Layer 7 of a small transformer language model trained on English Wikipedia (10 layers, counted from 0, width 128).
Take only the direct path to the model's output, skipping the later layers: a vector added to the residual stream pushes a token's score in proportion to its dot product with that token's output vector.

Output vectors of the tokens that the questions are about. A number n stands for n times 0.0099.
"ra": -24 -24 15 -17 23 13 -3 10 -14 0 28 -18 -14 -32 57 -33 -33 16 31 11 35 0 -30 -38 -36 19 -4 14 43 -8 -25 18 -51 3 -1 -18 -25 6 6 1 -35 19 15 -40 30 0 -18 22 -10 -1 42 23 -40 8 62 -26 2 37 -8 30 -25 -2 19 17 -11 20 38 39 12 -30 -5 -22 -27 29 -1 -18 -27 -13 32 47 33 -52 12 3 20 31 -20 30 15 -23 -8 -41 28 -61 12 -20 -1 -46 38 -44 -24 51 -14 11 24 52 -9 -6 -11 5 -26 21 26 2 6 10 -35 -4 21 -51 4 1 26 -36 7 13 -12 -42
" II": -8 37 -25 4 -6 -6 -15 20 -55 -33 41 -4 -46 37 -15 -34 39 22 -2 -4 46 -7 -13 -11 -6 -39 -5 19 13 -2 -32 -40 5 -33 -24 -23 -40 12 41 -18 8 29 27 -22 -14 -18 10 8 -1 -4 -20 -18 -38 8 -26 -33 13 6 8 19 14 17 -8 3 -6 50 23 24 36 16 49 -35 2 47 -20 3 -52 36 -4 13 10 44 2 -17 27 -6 -2 -14 -19 44 35 21 25 60 -17 10 -21 -7 -9 -42 -37 -9 19 0 8 -33 5 -12 7 -10 -34 2 -3 -12 -6 35 23 11 -19 17 19 -50 12 9 36 7 -43 -8
"tern": 28 -82 19 28 30 84 -27 -60 -9 -3 -46 -4 -37 -1 2 -23 38 49 -43 -6 19 11 -2 -7 2 11 2 10 20 51 13 -40 -19 12 -10 19 -31 71 7 24 16 -37 16 -14 3 49 -25 17 17 26 8 -19 -32 6 20 -9 21 -16 -5 -9 49 47 -51 18 20 11 -26 17 -28 -3 -21 13 38 -18 -57 -2 -35 14 23 -38 -36 25 26 42 11 29 -11 -94 -4 -24 -17 -32 -57 -14 -18 46 3 -63 -32 -2 -59 28 10 10 27 -16 20 -34 -20 6 -25 11 -18 24 -37 21 63 -22 14 9 -1 6 10 -10 32 15 49 0
"els": 24 -32 -38 43 -36 5 -9 6 -3 28 -8 25 -30 -18 13 19 2 51 -3 10 11 8 59 -5 -32 65 -36 27 38 62 -74 16 31 -20 44 -29 17 -57 24 -1 -40 -1 2 -10 -7 27 24 13 -19 -57 -27 -3 4 15 37 31 -21 -30 -4 -8 -6 -32 -55 47 3 63 -21 -5 -26 -16 1 -45 4 13 -2 -56 -30 5 20 27 19 28 26 -33 23 0 26 -43 9 19 37 -17 -39 -11 -28 -10 -10 -11 -6 7 3 24 31 -16 80 1 -44 -52 8 19 49 35 -2 -53 -1 18 -39 -36 -5 -55 38 -21 24 15 29 -8 -12 -26
" h": 7 -5 -15 -29 -12 -8 32 -16 -23 36 4 -36 11 -5 12 -11 17 7 6 -16 25 5 7 30 -7 1 33 -22 -10 31 -8 19 -12 34 24 -18 14 9 -24 23 9 2 -24 -22 -26 -28 23 -25 12 33 -15 22 9 14 -9 -14 24 -4 12 -20 -10 -22 0 -33 -15 15 -18 37 -3 2 -6 28 -4 -3 -16 -25 29 -8 -9 -28 -6 -31 34 13 -6 2 -19 -12 -2 -30 9 1 13 -21 22 4 -8 23 -40 -3 8 -5 -9 -22 -25 7 36 8 -1 -17 53 -15 8 -9 7 -13 51 -5 -16 -5 -5 -14 31 33 -11 11 -9 -8
" were": -28 7 8 0 -1 -15 0 7 8 9 -87 16 -48 38 16 -55 14 31 -14 -21 21 -5 8 -5 -2 8 -49 2 11 16 31 -1 35 43 12 -17 4 15 -30 -26 15 33 -24 -18 -29 -14 12 -44 25 -57 -18 1 -20 6 -8 5 -10 23 25 12 -1 -1 -20 5 -20 5 14 23 -46 19 -12 -28 -1 14 7 -30 27 -20 1 47 47 -10 13 -43 45 31 -4 -13 18 45 3 -10 -18 58 -55 1 41 -1 -5 -26 -29 -28 17 -33 -2 32 18 14 9 18 6 -5 49 -25 7 -1 78 5 -16 -69 -21 24 18 3 -18 0 -35 8
"elevision": 27 36 21 51 -29 44 56 76 -26 2 -17 -21 -22 -29 39 31 13 24 -16 -22 7 12 -38 -34 2 8 -38 -38 23 19 -70 -47 20 -2 -72 6 -2 19 -45 -24 15 -38 55 -25 5 31 -1 -23 -42 -24 -13 -21 19 -31 42 -49 9 24 81 -24 -24 -18 -39 -34 1 93 41 2 17 70 -17 -31 -16 -36 -5 9 -4 -7 32 43 -43 46 9 -5 35 16 13 -2 -10 -11 32 -51 -36 -11 0 15 4 -4 20 -28 -19 58 23 14 16 22 -35 -34 -19 39 -46 -8 19 -35 -11 25 32 12 18 -47 22 2 0 -35 40 -8 4 -46
"re": 14 -8 10 -2 2 16 -32 -19 2 61 3 23 19 -17 38 5 -27 4 -10 -10 27 -7 15 -28 2 -24 10 -28 9 21 25 53 -48 -21 37 -11 -12 0 -5 -4 -42 -28 -8 31 15 19 14 32 12 -43 46 12 44 38 -3 -40 -64 27 13 22 -38 20 6 18 20 -17 23 65 -43 -23 34 -23 5 -6 14 8 -21 -3 26 66 8 9 5 26 2 0 -28 2 -1 -46 18 -27 31 -79 -36 -46 -16 -36 20 -50 15 31 -9 11 19 20 10 -1 -34 4 -25 23 -49 -31 -54 -12 -28 4 46 -8 -16 25 14 -34 14 1 -23 23
"\"\n": -18 -65 -23 6 -2 17 -57 57 -11 -9 -1 -15 -44 49 -41 -3 0 55 -35 -9 -11 11 -62 3 36 24 -65 -36 11 -35 20 16 17 69 15 19 89 -19 23 30 27 -30 -26 7 15 10 26 -1 20 -29 46 1 -14 -38 67 -41 44 1 55 -20 -49 -48 -74 4 45 33 -39 52 18 9 -47 -3 -36 11 -20 -36 -55 92 10 12 2 43 -17 -52 23 -42 -30 -2 -12 30 67 5 -67 36 -6 22 -39 -4 25 -13 -13 46 -21 23 8 19 -25 -12 -68 -5 12 -23 -37 -1 -30 -1 25 -6 13 11 61 6 4 -21 10 32 3 12
"ep": 28 -61 24 5 -40 22 -17 22 8 21 -18 -28 -3 -17 19 30 68 54 39 6 -9 3 -3 -18 -38 18 -8 25 5 -43 -32 -2 16 2 -56 -14 19 -9 -20 36 -46 22 -24 -19 45 35 -14 12 20 26 -14 -1 -24 -23 -3 -13 21 -33 4 -33 -13 -2 25 0 10 42 3 0 22 -19 -28 4 -25 -52 -26 54 3 -1 39 10 32 -32 64 -66 -7 15 -15 7 -10 -13 -46 14 18 52 -50 11 26 -33 37 2 -21 12 -19 30 47 -11 -25 -3 15 -21 30 7 -14 -15 16 -2 -40 20 -20 18 -32 8 2 -7 -5 -17 8 11
"===\n\n": 5 -40 -8 12 -28 1 -42 60 -5 -48 15 13 -72 72 -23 -34 -43 57 -7 -13 6 23 13 7 38 28 12 -55 -1 1 15 45 27 22 -29 1 41 -2 10 0 5 26 -30 14 15 22 8 -40 14 11 52 14 9 -48 14 -46 -12 -14 40 -5 -19 -23 -55 13 12 39 -45 -4 -9 25 -33 28 -23 10 -81 -26 -8 63 10 1 14 22 22 -29 -21 16 5 -8 36 21 27 -10 -35 73 9 -5 -48 -30 27 -20 17 32 -41 -21 9 4 -12 -24 -21 17 -40 -1 -29 -28 -19 5 53 15 -59 -10 17 40 26 -50 -15 57 9 8

Output weights of attention head 1. The head adds the sum of these rows, row i times number i of z. A number n stands for n times 0.0017.
o0: -63 8 -43 -4 -31 -52 -47 8 20 -8 -1 -25 5 12 3 -7 -16 57 -25 14 -55 -14 -27 -14 -31 42 -53 -45 13 -25 2 8 -18 21 -10 3 9 -6 7 9 37 -11 38 2 -19 3 -18 -37 -16 -10 6 -13 -3 39 10 -14 6 -7 41 5 -11 -20 8 19 28 -7 8 23 -32 2 27 -26 4 10 44 -43 1 -17 -16 19 -16 5 -28 36 48 38 -21 -19 12 21 29 40 -2 32 43 -33 -32 -7 36 23 -13 3 8 49 -4 -50 5 -7 40 9 10 -10 2 -22 -6 61 27 -36 23 42 -30 -5 -20 28 11 -14 29 -26
o1: -7 28 -17 -4 5 -8 23 43 7 -31 24 -17 0 32 -47 -22 -19 -41 -50 -35 2 -24 -11 5 -8 43 -38 25 43 -79 27 -60 -9 54 -10 -11 -14 16 -21 -11 14 -33 -7 -10 19 61 12 -30 18 -24 28 5 15 9 -5 -27 -44 -19 22 -9 -4 -20 -39 -19 13 -12 -36 27 29 -6 -48 7 1 -7 -15 3 37 12 -5 -19 -34 9 51 -29 6 -9 17 28 -17 8 63 -16 -2 -14 13 5 -27 -4 -19 7 29 38 30 26 26 -15 27 1 -31 -26 -12 3 20 23 -19 -13 -11 46 8 -51 16 64 -23 -19 32 46 38 29
o2: -2 -18 -15 -11 -7 -27 -45 29 7 -3 39 -23 -5 41 0 11 -23 51 25 25 -4 -24 -46 5 -5 9 -12 29 -11 -56 36 -8 -8 42 14 -30 -8 -33 -13 5 -53 -4 14 -43 24 -12 39 26 -33 14 -10 22 58 5 6 -8 -1 -7 14 -5 54 6 -21 10 8 -5 -2 4 29 6 7 31 -18 9 20 -6 3 -15 -36 -27 -28 -22 6 -9 30 -15 49 41 -24 -15 47 -30 19 -59 6 -26 -17 -10 -6 4 26 -7 -14 8 5 74 -5 27 -30 -6 -9 -11 1 -10 -2 -19 -38 4 -21 53 -39 8 17 7 0 10 -3 -3
o3: -14 -3 -33 -12 -39 -30 25 13 2 -18 -18 -19 26 44 25 -53 6 6 34 -12 21 20 39 1 3 26 17 -1 -8 9 27 41 -28 -31 4 -29 26 -31 35 -18 4 6 1 -68 -24 34 14 1 -1 17 4 8 41 17 2 -17 16 -25 31 76 24 -1 -27 -6 -12 50 20 -21 -20 0 5 42 -11 -7 -24 -8 -13 10 74 1 -6 -44 4 -65 6 -26 56 -7 29 -47 -35 21 -1 30 16 2 19 13 -12 -39 12 21 -3 -20 29 -9 46 32 -10 -25 -13 0 -80 -15 -9 -17 43 12 -62 -18 18 -32 4 -25 -60 -2 -21 12
o4: 45 27 -12 5 10 -45 -14 -41 28 6 6 22 12 -4 -18 14 -38 54 -7 -1 39 -13 -10 -11 12 11 -49 -24 50 49 26 19 34 -45 -64 -15 18 -27 -2 -40 17 20 -46 -9 20 -9 31 59 31 22 0 -48 -2 -10 14 12 5 -59 10 44 17 21 42 -2 -30 12 24 39 -11 -32 52 -20 -35 -40 -4 -39 12 -26 58 -35 22 -7 19 -8 19 -8 -31 -49 -12 -7 -1 -12 -20 8 45 13 39 15 -4 12 -11 -10 -33 -12 29 -55 -50 37 -7 37 4 11 -30 -57 14 -20 14 64 -40 -53 36 -5 41 -19 7 -20 0 -15
o5: 24 14 -13 -26 -17 -1 -14 2 2 3 33 -32 66 -12 -3 5 -27 -44 -5 52 58 -14 8 -68 -11 -10 7 13 17 -38 11 -23 -23 -5 -17 21 -8 6 -11 -51 56 12 24 61 -47 -19 1 -17 -30 -15 -5 -33 -9 -14 -4 -8 -12 9 -13 26 -27 2 25 -9 -37 12 -5 -5 69 -11 11 -20 -15 -24 21 26 6 32 -1 -24 -11 9 15 17 -34 -21 2 -49 -45 -8 -18 -4 -25 -8 38 3 12 -10 -12 50 9 -24 14 23 -14 36 7 -29 8 18 7 15 16 33 -28 11 -4 -26 12 18 2 27 3 30 -12 -5 57 42
o6: -24 1 6 -24 -24 10 -9 -4 21 4 14 -23 49 -21 23 -10 -14 1 1 17 -12 16 -12 -27 19 -31 18 -8 20 31 -7 -12 -14 3 -27 14 -37 32 16 -4 -46 -12 2 28 -44 -10 1 -34 -18 33 1 -30 -8 9 34 31 -3 11 3 -18 27 11 31 -55 3 -12 12 7 18 -29 -27 33 48 5 31 39 8 77 1 12 16 3 9 -14 19 7 -10 29 25 -40 -28 19 -36 20 9 -85 33 1 14 -25 -5 0 8 6 -45 -20 -52 -9 1 -6 6 -27 28 -23 35 6 2 -62 -9 -22 26 -29 2 29 -17 0 30 37
o7: -8 54 10 26 11 22 -48 6 -19 -22 37 36 -10 -9 12 1 -32 -15 -23 -2 28 62 26 -12 36 -18 -9 23 2 -14 8 5 -29 21 -47 8 -5 -5 -48 22 -17 39 24 17 -35 -32 -5 43 8 -40 49 43 -34 15 -32 15 5 -34 1 -19 20 -26 42 -17 31 21 28 -5 -28 -32 2 9 -7 -7 3 -29 -25 19 13 -11 -11 -18 19 -21 21 -3 33 6 -29 -43 -26 -12 -20 62 -19 52 4 -18 5 21 -70 -28 7 -21 -30 -20 1 -38 23 -26 12 -45 -9 -29 -15 14 -30 23 -11 17 35 42 29 58 47 -6 23 -45
o8: -21 -57 15 40 -20 -28 41 -51 -21 8 -3 49 -67 19 32 -3 -56 54 -28 -56 48 -49 48 1 -3 27 -22 17 4 7 -25 -15 34 38 -5 16 -4 -30 -7 -9 -9 84 28 17 52 0 4 -29 -31 13 24 37 -14 -19 -35 2 44 1 19 42 47 -7 -36 11 -5 36 27 12 15 17 36 -26 1 -49 -56 22 -4 30 -3 -37 6 11 -36 -22 39 3 -37 -5 17 44 -4 -8 -6 56 48 1 -43 -46 44 -13 2 -19 -6 -38 11 -83 16 15 4 -41 -23 9 -47 -33 20 -14 13 -63 -27 37 20 41 8 -21 -8 -22 2 6
o9: 8 21 11 25 -31 -11 23 3 8 23 9 -27 -25 -7 -20 -36 59 -13 2 -18 -48 -11 -21 -26 36 -41 -20 15 42 -13 26 15 47 29 -36 -37 31 32 -16 9 43 26 16 -58 -6 19 0 11 30 43 -16 8 -39 4 -2 40 -3 54 -54 -10 -44 -11 32 -19 16 32 52 -44 -23 -23 2 -26 -17 -15 40 24 -46 7 56 -11 -8 2 40 11 39 -17 22 -58 -24 7 2 48 -31 -16 -28 38 -16 2 22 -33 -9 7 4 63 41 -6 -24 -18 -56 0 19 2 7 -10 -11 -41 13 -37 37 -2 -6 -53 24 31 23 -31 -26 -43
o10: 0 21 -1 -59 18 -22 -11 -22 7 16 -21 8 -10 7 -27 -17 -1 26 -4 13 -52 -15 -16 -2 29 -7 23 -11 5 -2 15 -11 38 12 -44 -27 4 41 1 16 8 18 -5 5 -34 -42 -9 17 -37 -29 -8 -10 -18 -1 33 -43 -20 0 -34 19 0 -15 38 4 4 -45 16 17 6 36 9 7 -11 30 -15 -1 42 4 -15 -18 4 32 -11 2 -12 53 73 19 -4 -11 -56 -4 10 42 -16 14 6 -17 -22 -23 -12 25 1 21 35 5 -11 -21 35 6 32 -18 -8 5 22 28 5 -23 27 9 9 -19 -16 -30 -39 9 7 14
o11: 18 9 -33 -6 -64 1 -16 1 8 -18 -6 18 50 -6 18 -7 18 10 4 -23 60 40 26 17 -17 19 34 10 6 6 29 0 -12 -10 38 8 7 16 -25 -1 -42 14 -18 -49 10 3 -16 -28 1 34 0 19 -1 -26 -21 4 -10 5 22 12 -29 -36 -20 5 23 10 -29 24 -10 -1 -49 -3 8 59 -35 -30 -23 -20 77 -25 51 -1 -11 7 -18 -6 -55 -25 0 5 10 -86 1 -27 13 27 30 35 27 25 -3 69 -1 12 -15 54 -54 -17 1 -33 -17 12 52 -14 22 -20 -20 6 5 -21 18 32 11 -14 16 -59 -33 -35
o12: 0 6 -29 28 9 16 -37 -22 22 -8 63 15 20 -22 0 -43 -5 -26 12 -18 -22 12 14 3 -15 8 3 -4 3 -24 1 14 8 65 9 -25 60 -16 31 32 -6 -10 -58 -40 -1 -3 -6 16 4 -41 1 -17 6 14 4 -2 -15 0 4 -31 -20 -31 14 -10 4 18 -41 -2 24 16 40 8 -20 -20 24 3 -28 32 -44 -14 -15 -13 27 -48 9 -20 10 -6 -2 10 -1 13 -2 51 -23 65 19 27 -31 27 41 23 24 -46 -2 -33 -52 51 13 -12 -14 51 -6 -32 19 9 -18 9 -31 14 39 -7 20 -1 -75 23 -23 -1
o13: 12 26 19 -33 2 -8 2 -4 35 -22 5 63 -32 -5 57 34 -60 -35 -18 13 45 32 31 -16 12 15 46 -49 15 20 -42 -8 3 2 -58 3 -90 -33 5 1 -6 34 22 -21 -26 -10 -33 30 -27 -55 -11 -12 50 15 1 79 51 -6 5 47 54 -4 -20 -38 -56 -13 41 -3 -48 -4 -24 -6 8 -13 -9 -7 29 21 -34 -36 1 32 46 24 -63 10 8 26 59 16 -43 18 55 18 -1 -65 21 -18 -34 43 -32 -39 -52 -31 -30 0 15 -28 24 24 55 34 47 35 -14 -38 57 21 28 6 -74 -3 -46 29 -14 -40 25 -54
o14: -7 7 8 -29 -90 22 -64 9 17 33 -16 -26 17 18 -22 -22 56 -37 -3 -27 9 38 -5 25 17 -3 25 4 4 -28 7 47 12 26 -4 -15 -3 -11 -2 -14 -20 11 22 -10 -21 27 -21 -9 -2 -15 0 -3 7 6 1 -2 -16 7 5 -2 -51 -15 -24 47 23 10 0 12 -8 -12 17 9 -22 21 29 31 14 -19 -76 -14 30 -2 2 -6 1 -14 30 -28 11 8 15 36 43 11 32 -13 -5 54 7 -46 -78 -21 0 -30 0 -10 -11 -38 5 -40 18 0 15 -11 -7 0 0 35 20 28 10 -13 59 -10 -12 11 21 -13
o15: -7 2 -12 8 2 -10 -2 17 -23 -34 -16 -11 19 2 -6 54 1 39 6 31 -18 1 -18 -38 -6 38 61 -40 11 12 28 31 25 -4 -4 6 31 49 -7 -30 -16 -28 53 38 12 2 -74 -14 21 18 -25 3 55 -4 2 -28 1 -13 31 10 -33 -13 10 -22 63 -29 -33 -3 38 6 -4 -2 4 -29 -30 12 3 4 12 -5 27 10 -8 -15 17 43 21 28 -12 -12 36 47 -15 53 19 -29 -27 3 18 -17 37 -50 0 36 -23 -24 -55 -55 -37 -7 0 -14 0 14 -12 -13 48 -58 -63 -15 29 18 -41 -5 -67 36 -24 -20
o16: 16 -13 -37 -25 -12 17 -33 28 -43 -7 -25 -1 -13 -4 8 -30 61 11 -54 -1 9 42 -5 4 13 14 6 22 -21 -17 39 -13 -1 -76 -7 1 24 -6 -14 -46 11 15 -20 26 68 6 -22 12 12 -16 6 -14 28 17 -7 -61 17 27 -21 25 29 -25 0 -6 -23 54 37 -8 42 27 -18 25 22 32 12 -36 46 29 -12 17 -25 -34 10 7 0 -6 -17 9 -5 8 -11 -21 27 -16 27 -40 -15 -5 -20 6 45 -27 10 -43 -14 -26 -28 28 -32 1 5 -39 24 23 4 -17 6 30 -23 8 30 -53 43 30 -25 10 6 1
o17: -25 -10 15 7 29 50 0 29 5 -41 -5 -26 12 -11 52 12 -9 -96 -54 -36 -3 -12 -23 -34 -2 54 -13 -23 -24 -5 3 -1 -8 -21 13 83 26 24 7 -41 3 -38 17 -6 4 11 3 12 -6 -11 -20 18 16 16 -30 -27 4 -46 -6 -22 -3 -25 16 5 0 30 -6 -25 16 -15 -9 39 2 68 8 24 17 35 43 20 -17 2 -6 -2 29 -37 -8 -36 -20 -6 34 31 -26 -53 8 22 -18 83 -11 5 18 27 39 18 18 -7 4 15 -20 -54 -38 14 32 -3 -2 -23 -32 -45 12 46 9 -1 13 11 0 -62 3 -3
o18: 10 63 -32 -20 -4 -33 3 32 -36 -55 -14 2 22 -28 4 33 42 -29 21 -4 59 0 5 2 -29 -30 -24 21 -23 36 -38 7 29 -25 -30 -43 -83 -33 -34 22 -14 8 23 9 -34 -26 -30 26 -28 -9 -11 10 -2 -4 -16 58 -12 -26 11 17 -26 -33 36 13 14 -24 74 -25 5 -33 -9 -41 34 -10 17 24 -22 8 -37 22 -6 30 -33 -10 23 -41 28 -11 12 32 20 -5 -9 11 6 18 -5 -15 37 35 20 -13 -24 14 -60 30 26 -11 11 32 14 30 -21 19 21 44 34 -21 23 5 -11 19 37 7 9 -9 -16 -23
o19: 15 10 -42 -18 5 40 -21 -27 -3 16 24 -45 -15 -45 15 -15 -9 13 -34 8 21 31 41 -19 -12 -34 42 -45 27 14 -8 40 -42 -19 -27 24 -10 -23 4 -43 -37 44 7 13 -7 -5 4 -39 1 -14 -16 8 21 8 -42 6 -8 42 30 30 18 -41 47 -4 -6 27 3 -12 -1 -14 26 -2 -2 -2 -37 22 22 62 13 -57 35 29 -5 -15 -25 21 28 -16 -3 -45 -20 -23 1 21 -14 3 10 4 40 -17 7 -3 -34 -18 8 -59 40 6 -5 -6 54 -27 -27 56 28 -10 33 9 -20 0 -13 -15 -11 30 43 11 -29 19
o20: -2 -21 38 13 48 32 -22 46 42 11 -3 -46 13 3 -1 18 51 25 44 -9 -25 14 -34 31 -1 28 10 16 37 -36 -31 -8 -9 33 -9 33 13 1 -10 0 -49 -19 -80 -1 -16 -7 14 10 -36 -15 -18 -7 -8 41 -27 -34 -5 -31 -3 4 -21 -55 -37 3 34 -29 -21 -2 57 62 -49 24 5 -19 7 -7 -44 32 -20 34 37 5 -59 9 -36 -15 34 -1 0 9 9 16 5 -13 2 -4 -16 -11 74 -26 18 9 -18 29 48 39 -51 -14 -9 -23 13 -14 31 -6 7 -7 -61 0 -5 7 -4 -8 0 -23 -21 26 7 16
o21: -7 21 -16 6 -15 -12 6 -15 -23 10 3 16 -25 -21 11 17 -8 20 22 36 -31 -17 0 -7 -22 -5 -13 31 14 14 -25 46 -12 11 -9 33 -38 29 3 4 -23 -11 -5 -34 2 -4 -2 -27 19 11 -38 7 -42 18 12 -47 17 16 -55 40 -3 14 50 10 -23 13 -8 -39 70 10 -16 -19 31 -7 -45 4 -9 -12 -42 -25 60 12 13 42 -4 -23 33 57 75 24 -72 31 5 -46 36 -35 -29 19 -21 18 12 -20 -14 -49 -19 5 -8 -8 -23 -10 -10 -17 29 20 -14 32 6 -32 52 -21 38 20 -28 23 8 13 10 -30
o22: 9 -7 -39 -7 34 32 13 -18 40 11 1 -16 -11 -32 -16 -20 15 44 -49 35 -15 -32 -11 -8 -18 -60 -23 1 21 14 30 -28 -28 6 -51 -17 21 21 13 4 26 30 -9 -11 10 -13 -1 -9 -19 -9 -6 17 -6 5 6 -19 -8 -28 -17 47 2 31 34 13 29 -51 -14 16 10 19 -7 -20 9 17 16 0 -14 24 59 -45 -1 -1 -6 -15 1 18 -20 -14 -31 31 -37 -2 27 20 -19 20 -1 -9 -3 -46 12 7 -37 -53 44 -17 16 11 35 -54 60 -27 32 1 1 34 -19 34 -37 19 -33 8 22 7 -10 13 -3 29
o23: 28 -30 -24 -13 -18 64 -7 -47 -34 47 -44 13 12 -8 26 52 42 -58 30 -19 24 -37 1 -3 3 -62 -3 4 17 -11 -43 1 7 33 30 -9 -33 21 -13 -21 26 -18 23 2 -13 14 12 -6 -14 -10 -31 23 -45 -14 60 -16 -23 -8 9 20 11 25 -2 -17 -21 -20 23 -8 11 9 36 47 -9 7 -13 -30 12 -65 -42 -11 -8 -30 20 52 30 18 11 13 12 13 -46 12 30 7 9 -5 -3 -29 8 -2 -26 -10 26 37 -13 -4 26 6 3 -1 42 11 -48 -12 1 2 22 21 4 -32 4 -4 -5 9 -27 -32 -1 29
o24: 28 34 -11 -26 -6 5 -15 11 23 5 -41 -10 -19 -63 59 15 -20 15 -10 18 -27 -7 -10 21 -5 -12 22 -23 -15 -22 3 -8 20 34 -49 18 1 -56 11 -3 -14 0 46 24 -29 37 -31 7 -1 1 79 -18 32 -45 41 -41 0 -42 37 40 8 18 32 21 37 3 19 -1 32 -39 3 -11 -27 -11 -21 39 -39 37 -2 -1 74 14 21 -29 -2 -50 8 -21 23 5 -13 3 -48 14 -7 -3 -25 -20 -4 -34 33 -14 -37 1 5 2 19 -15 -22 4 27 -25 -48 -11 47 8 -28 -9 27 11 -5 -20 20 23 13 -6 2 -15
o25: 19 19 -1 -16 -13 -7 -24 -3 42 18 -55 3 22 -63 -63 17 -8 25 4 -50 -17 -11 -2 0 -19 -13 5 25 25 -45 7 10 -17 -12 -7 0 -4 19 -37 27 -36 -22 -8 -21 -44 6 21 47 2 36 -8 -49 28 -4 39 32 -31 20 -16 10 16 6 13 33 23 -9 -4 -15 -30 20 12 37 10 3 33 44 -40 -29 -20 -13 32 16 31 -3 -20 -31 26 12 14 19 31 53 -23 -49 34 -5 18 24 -53 9 12 -10 -23 -30 18 -6 16 9 -31 29 -1 -56 -9 57 -17 -9 -25 4 5 -16 -4 -18 6 -25 22 9 20 54
o26: -9 -9 27 -61 -33 -27 16 21 70 6 14 -15 -13 31 37 -9 4 -44 21 13 -4 31 34 -18 10 70 31 -24 3 11 -29 13 20 10 2 -42 -41 24 6 -26 -3 25 6 16 -13 25 -64 -20 27 -7 -20 -7 -50 7 -31 12 -45 -23 -37 2 23 15 -7 -16 -14 36 30 2 54 5 -5 15 18 0 -21 -28 21 -32 20 4 40 -23 -2 -9 9 1 8 -11 -5 -3 9 -27 36 -6 10 40 24 -24 -21 18 -3 -8 29 1 25 -24 -11 -16 25 -1 24 -34 -3 -49 24 -25 21 -8 7 -58 20 -42 41 -4 0 -39 13 -14
o27: -11 -9 -44 23 -13 9 1 -26 -13 8 -28 -33 34 -16 -34 -15 14 32 56 -23 32 -14 -20 -16 -31 -6 0 -20 20 -18 -17 -6 -65 -2 -32 31 -13 11 67 -29 6 0 46 -27 15 33 7 -23 36 34 29 -9 12 26 59 -11 26 -11 -16 -12 -18 22 11 -16 35 1 -15 43 -31 0 -24 2 26 -4 -26 32 -9 40 25 -39 1 -74 32 -17 8 -42 -4 36 4 15 18 27 -21 8 41 -43 -15 25 23 -28 -2 18 13 47 -26 9 -16 -20 -31 28 -48 9 3 -10 11 58 -6 -6 15 25 -1 -45 -18 -2 -74 -2 -3 6
o28: -43 35 32 -8 13 16 -36 26 -25 51 3 -23 -7 -11 -14 -12 24 38 10 6 36 -4 23 -33 -28 9 -46 15 -15 -18 -22 -69 23 17 2 -34 -17 9 -24 9 2 9 1 -1 -18 52 41 -26 -21 -22 3 -1 17 -44 -6 11 6 43 29 -7 0 -63 -71 -28 2 -7 -28 65 -40 -20 2 -31 54 16 39 0 23 -8 -25 -5 32 -11 -65 8 35 23 -4 -2 34 -42 8 -7 -10 0 -7 -12 33 -14 23 15 16 10 20 -12 24 4 2 32 3 15 29 37 -5 1 3 -39 -6 -46 29 -45 57 -2 -30 13 18 4 -20 0
o29: -19 10 -18 -21 1 33 -7 3 -3 11 -25 15 38 4 16 -14 -12 66 -15 13 8 -5 -22 -51 -18 -20 19 -49 1 20 88 10 32 -50 -12 9 -29 -20 9 -77 34 14 -15 16 -51 7 -32 23 5 -32 -37 -34 -14 14 -14 -33 -7 -30 -56 -51 27 7 14 13 -7 -34 52 42 13 3 -15 -39 33 6 -19 7 7 -71 -70 33 14 27 62 37 47 3 -26 -4 82 33 -34 -14 20 21 -24 -55 -24 43 -26 34 -18 31 29 -40 -20 13 26 -16 -4 34 -32 13 -1 16 37 32 -11 22 1 -10 13 23 -12 -4 5 -15 42 0
o30: -24 15 -21 -12 -8 3 16 -16 22 -1 19 33 43 36 -4 -37 27 -28 -12 -12 6 2 -23 35 -8 -19 -21 -28 6 23 60 -16 -20 15 28 -3 46 -11 -20 23 0 -24 19 -37 -56 13 -24 25 6 -13 -51 -69 27 13 6 -1 7 15 -11 9 41 -6 18 -24 -18 -39 18 -8 -1 34 -18 -35 -21 -76 56 12 31 3 31 55 16 16 24 -17 30 -36 -14 -4 -12 -16 14 -13 -2 -4 8 30 17 22 1 44 16 -2 -1 -38 -18 -10 -23 -1 28 3 -27 -8 -11 2 -15 -18 -14 -13 -8 -19 27 -3 40 -28 -7 18 39 -20
o31: -13 37 26 0 34 18 -30 -51 -30 -9 20 -21 2 -21 -39 50 -6 27 -39 -41 15 -6 -30 26 9 18 43 14 7 17 31 6 -42 2 -33 -8 0 22 11 -22 22 32 5 31 0 18 -14 -3 -27 -25 -36 -10 -15 6 -7 -12 34 27 -6 5 -4 -23 -48 52 18 -25 -25 9 14 23 13 11 -48 11 -3 -11 -9 -31 17 -15 3 54 -14 48 7 10 29 -1 -25 10 18 24 38 -36 -35 42 15 -16 -17 -27 11 16 7 13 -12 -1 -19 -2 -28 -3 39 -34 22 -2 -23 13 28 12 32 -37 -15 -58 -19 -11 30 -37 1 9

Each question shows a token from some text and the vector z that the head gathered there. A number n stands for n times 0.029.

"ice": 3 22 -14 16 36 -11 -18 -5 20 -1 -24 -27 3 -19 -10 -40 8 -8 22 -31 -28 12 -1 4 -17 -7 -3 16 -1 20 -17 -1
Which of these tokens does it push up most? " II"

" ": -8 -1 7 -6 9 -24 -3 -26 4 -18 3 3 8 -8 8 -8 -24 11 -4 -2 -15 4 -21 -5 -17 -5 -3 15 10 22 -10 -9
Which of these tokens does it push down most? "ep"

"a": -15 6 -8 23 -6 -62 2 -34 35 -11 8 -33 27 -13 19 12 7 1 -34 -3 17 15 -31 -1 1 -17 -15 4 -53 27 -29 -23
Which two tokens does it push up most, strongest first? "===\n\n", "\"\n"

" the": -8 -4 -7 -2 3 -13 -3 -12 2 1 -5 0 2 -5 0 -7 -9 6 -1 -1 -6 -4 -13 5 -1 -7 -2 10 6 11 -2 -7
Which three tokens does it push up most, strongest first? "els", "re", " were"

"am": -1 2 -1 -8 -5 -7 1 -11 -2 4 -12 6 2 -1 1 0 -2 3 -4 1 7 -9 -16 -2 8 -4 -7 7 6 8 -2 -5
Which three tokens does it push up most, strongest first? "\"\n", "elevision", "re"

"ices": -7 -3 -4 -7 2 -7 -3 -8 9 1 -11 -1 -3 -5 -6 2 -16 6 1 11 2 -5 -13 3 -1 -7 1 11 7 11 -12 -4
Which of these tokens does it push down most? " h"

" his": -4 1 -10 3 5 -9 -1 -14 1 10 -8 1 5 -3 -3 -7 -6 2 -3 1 0 -7 -12 7 -1 -8 -4 8 2 3 -5 -7
Which three tokens does it push up most, strongest first? "els", "elevision", "\"\n"

" with": -7 -5 6 5 -3 -3 2 -13 -7 -2 -15 -5 1 -3 10 0 0 -8 -8 6 0 3 -3 10 -12 -6 3 12 3 7 -2 -5
Which of these tokens does it push up most? " h"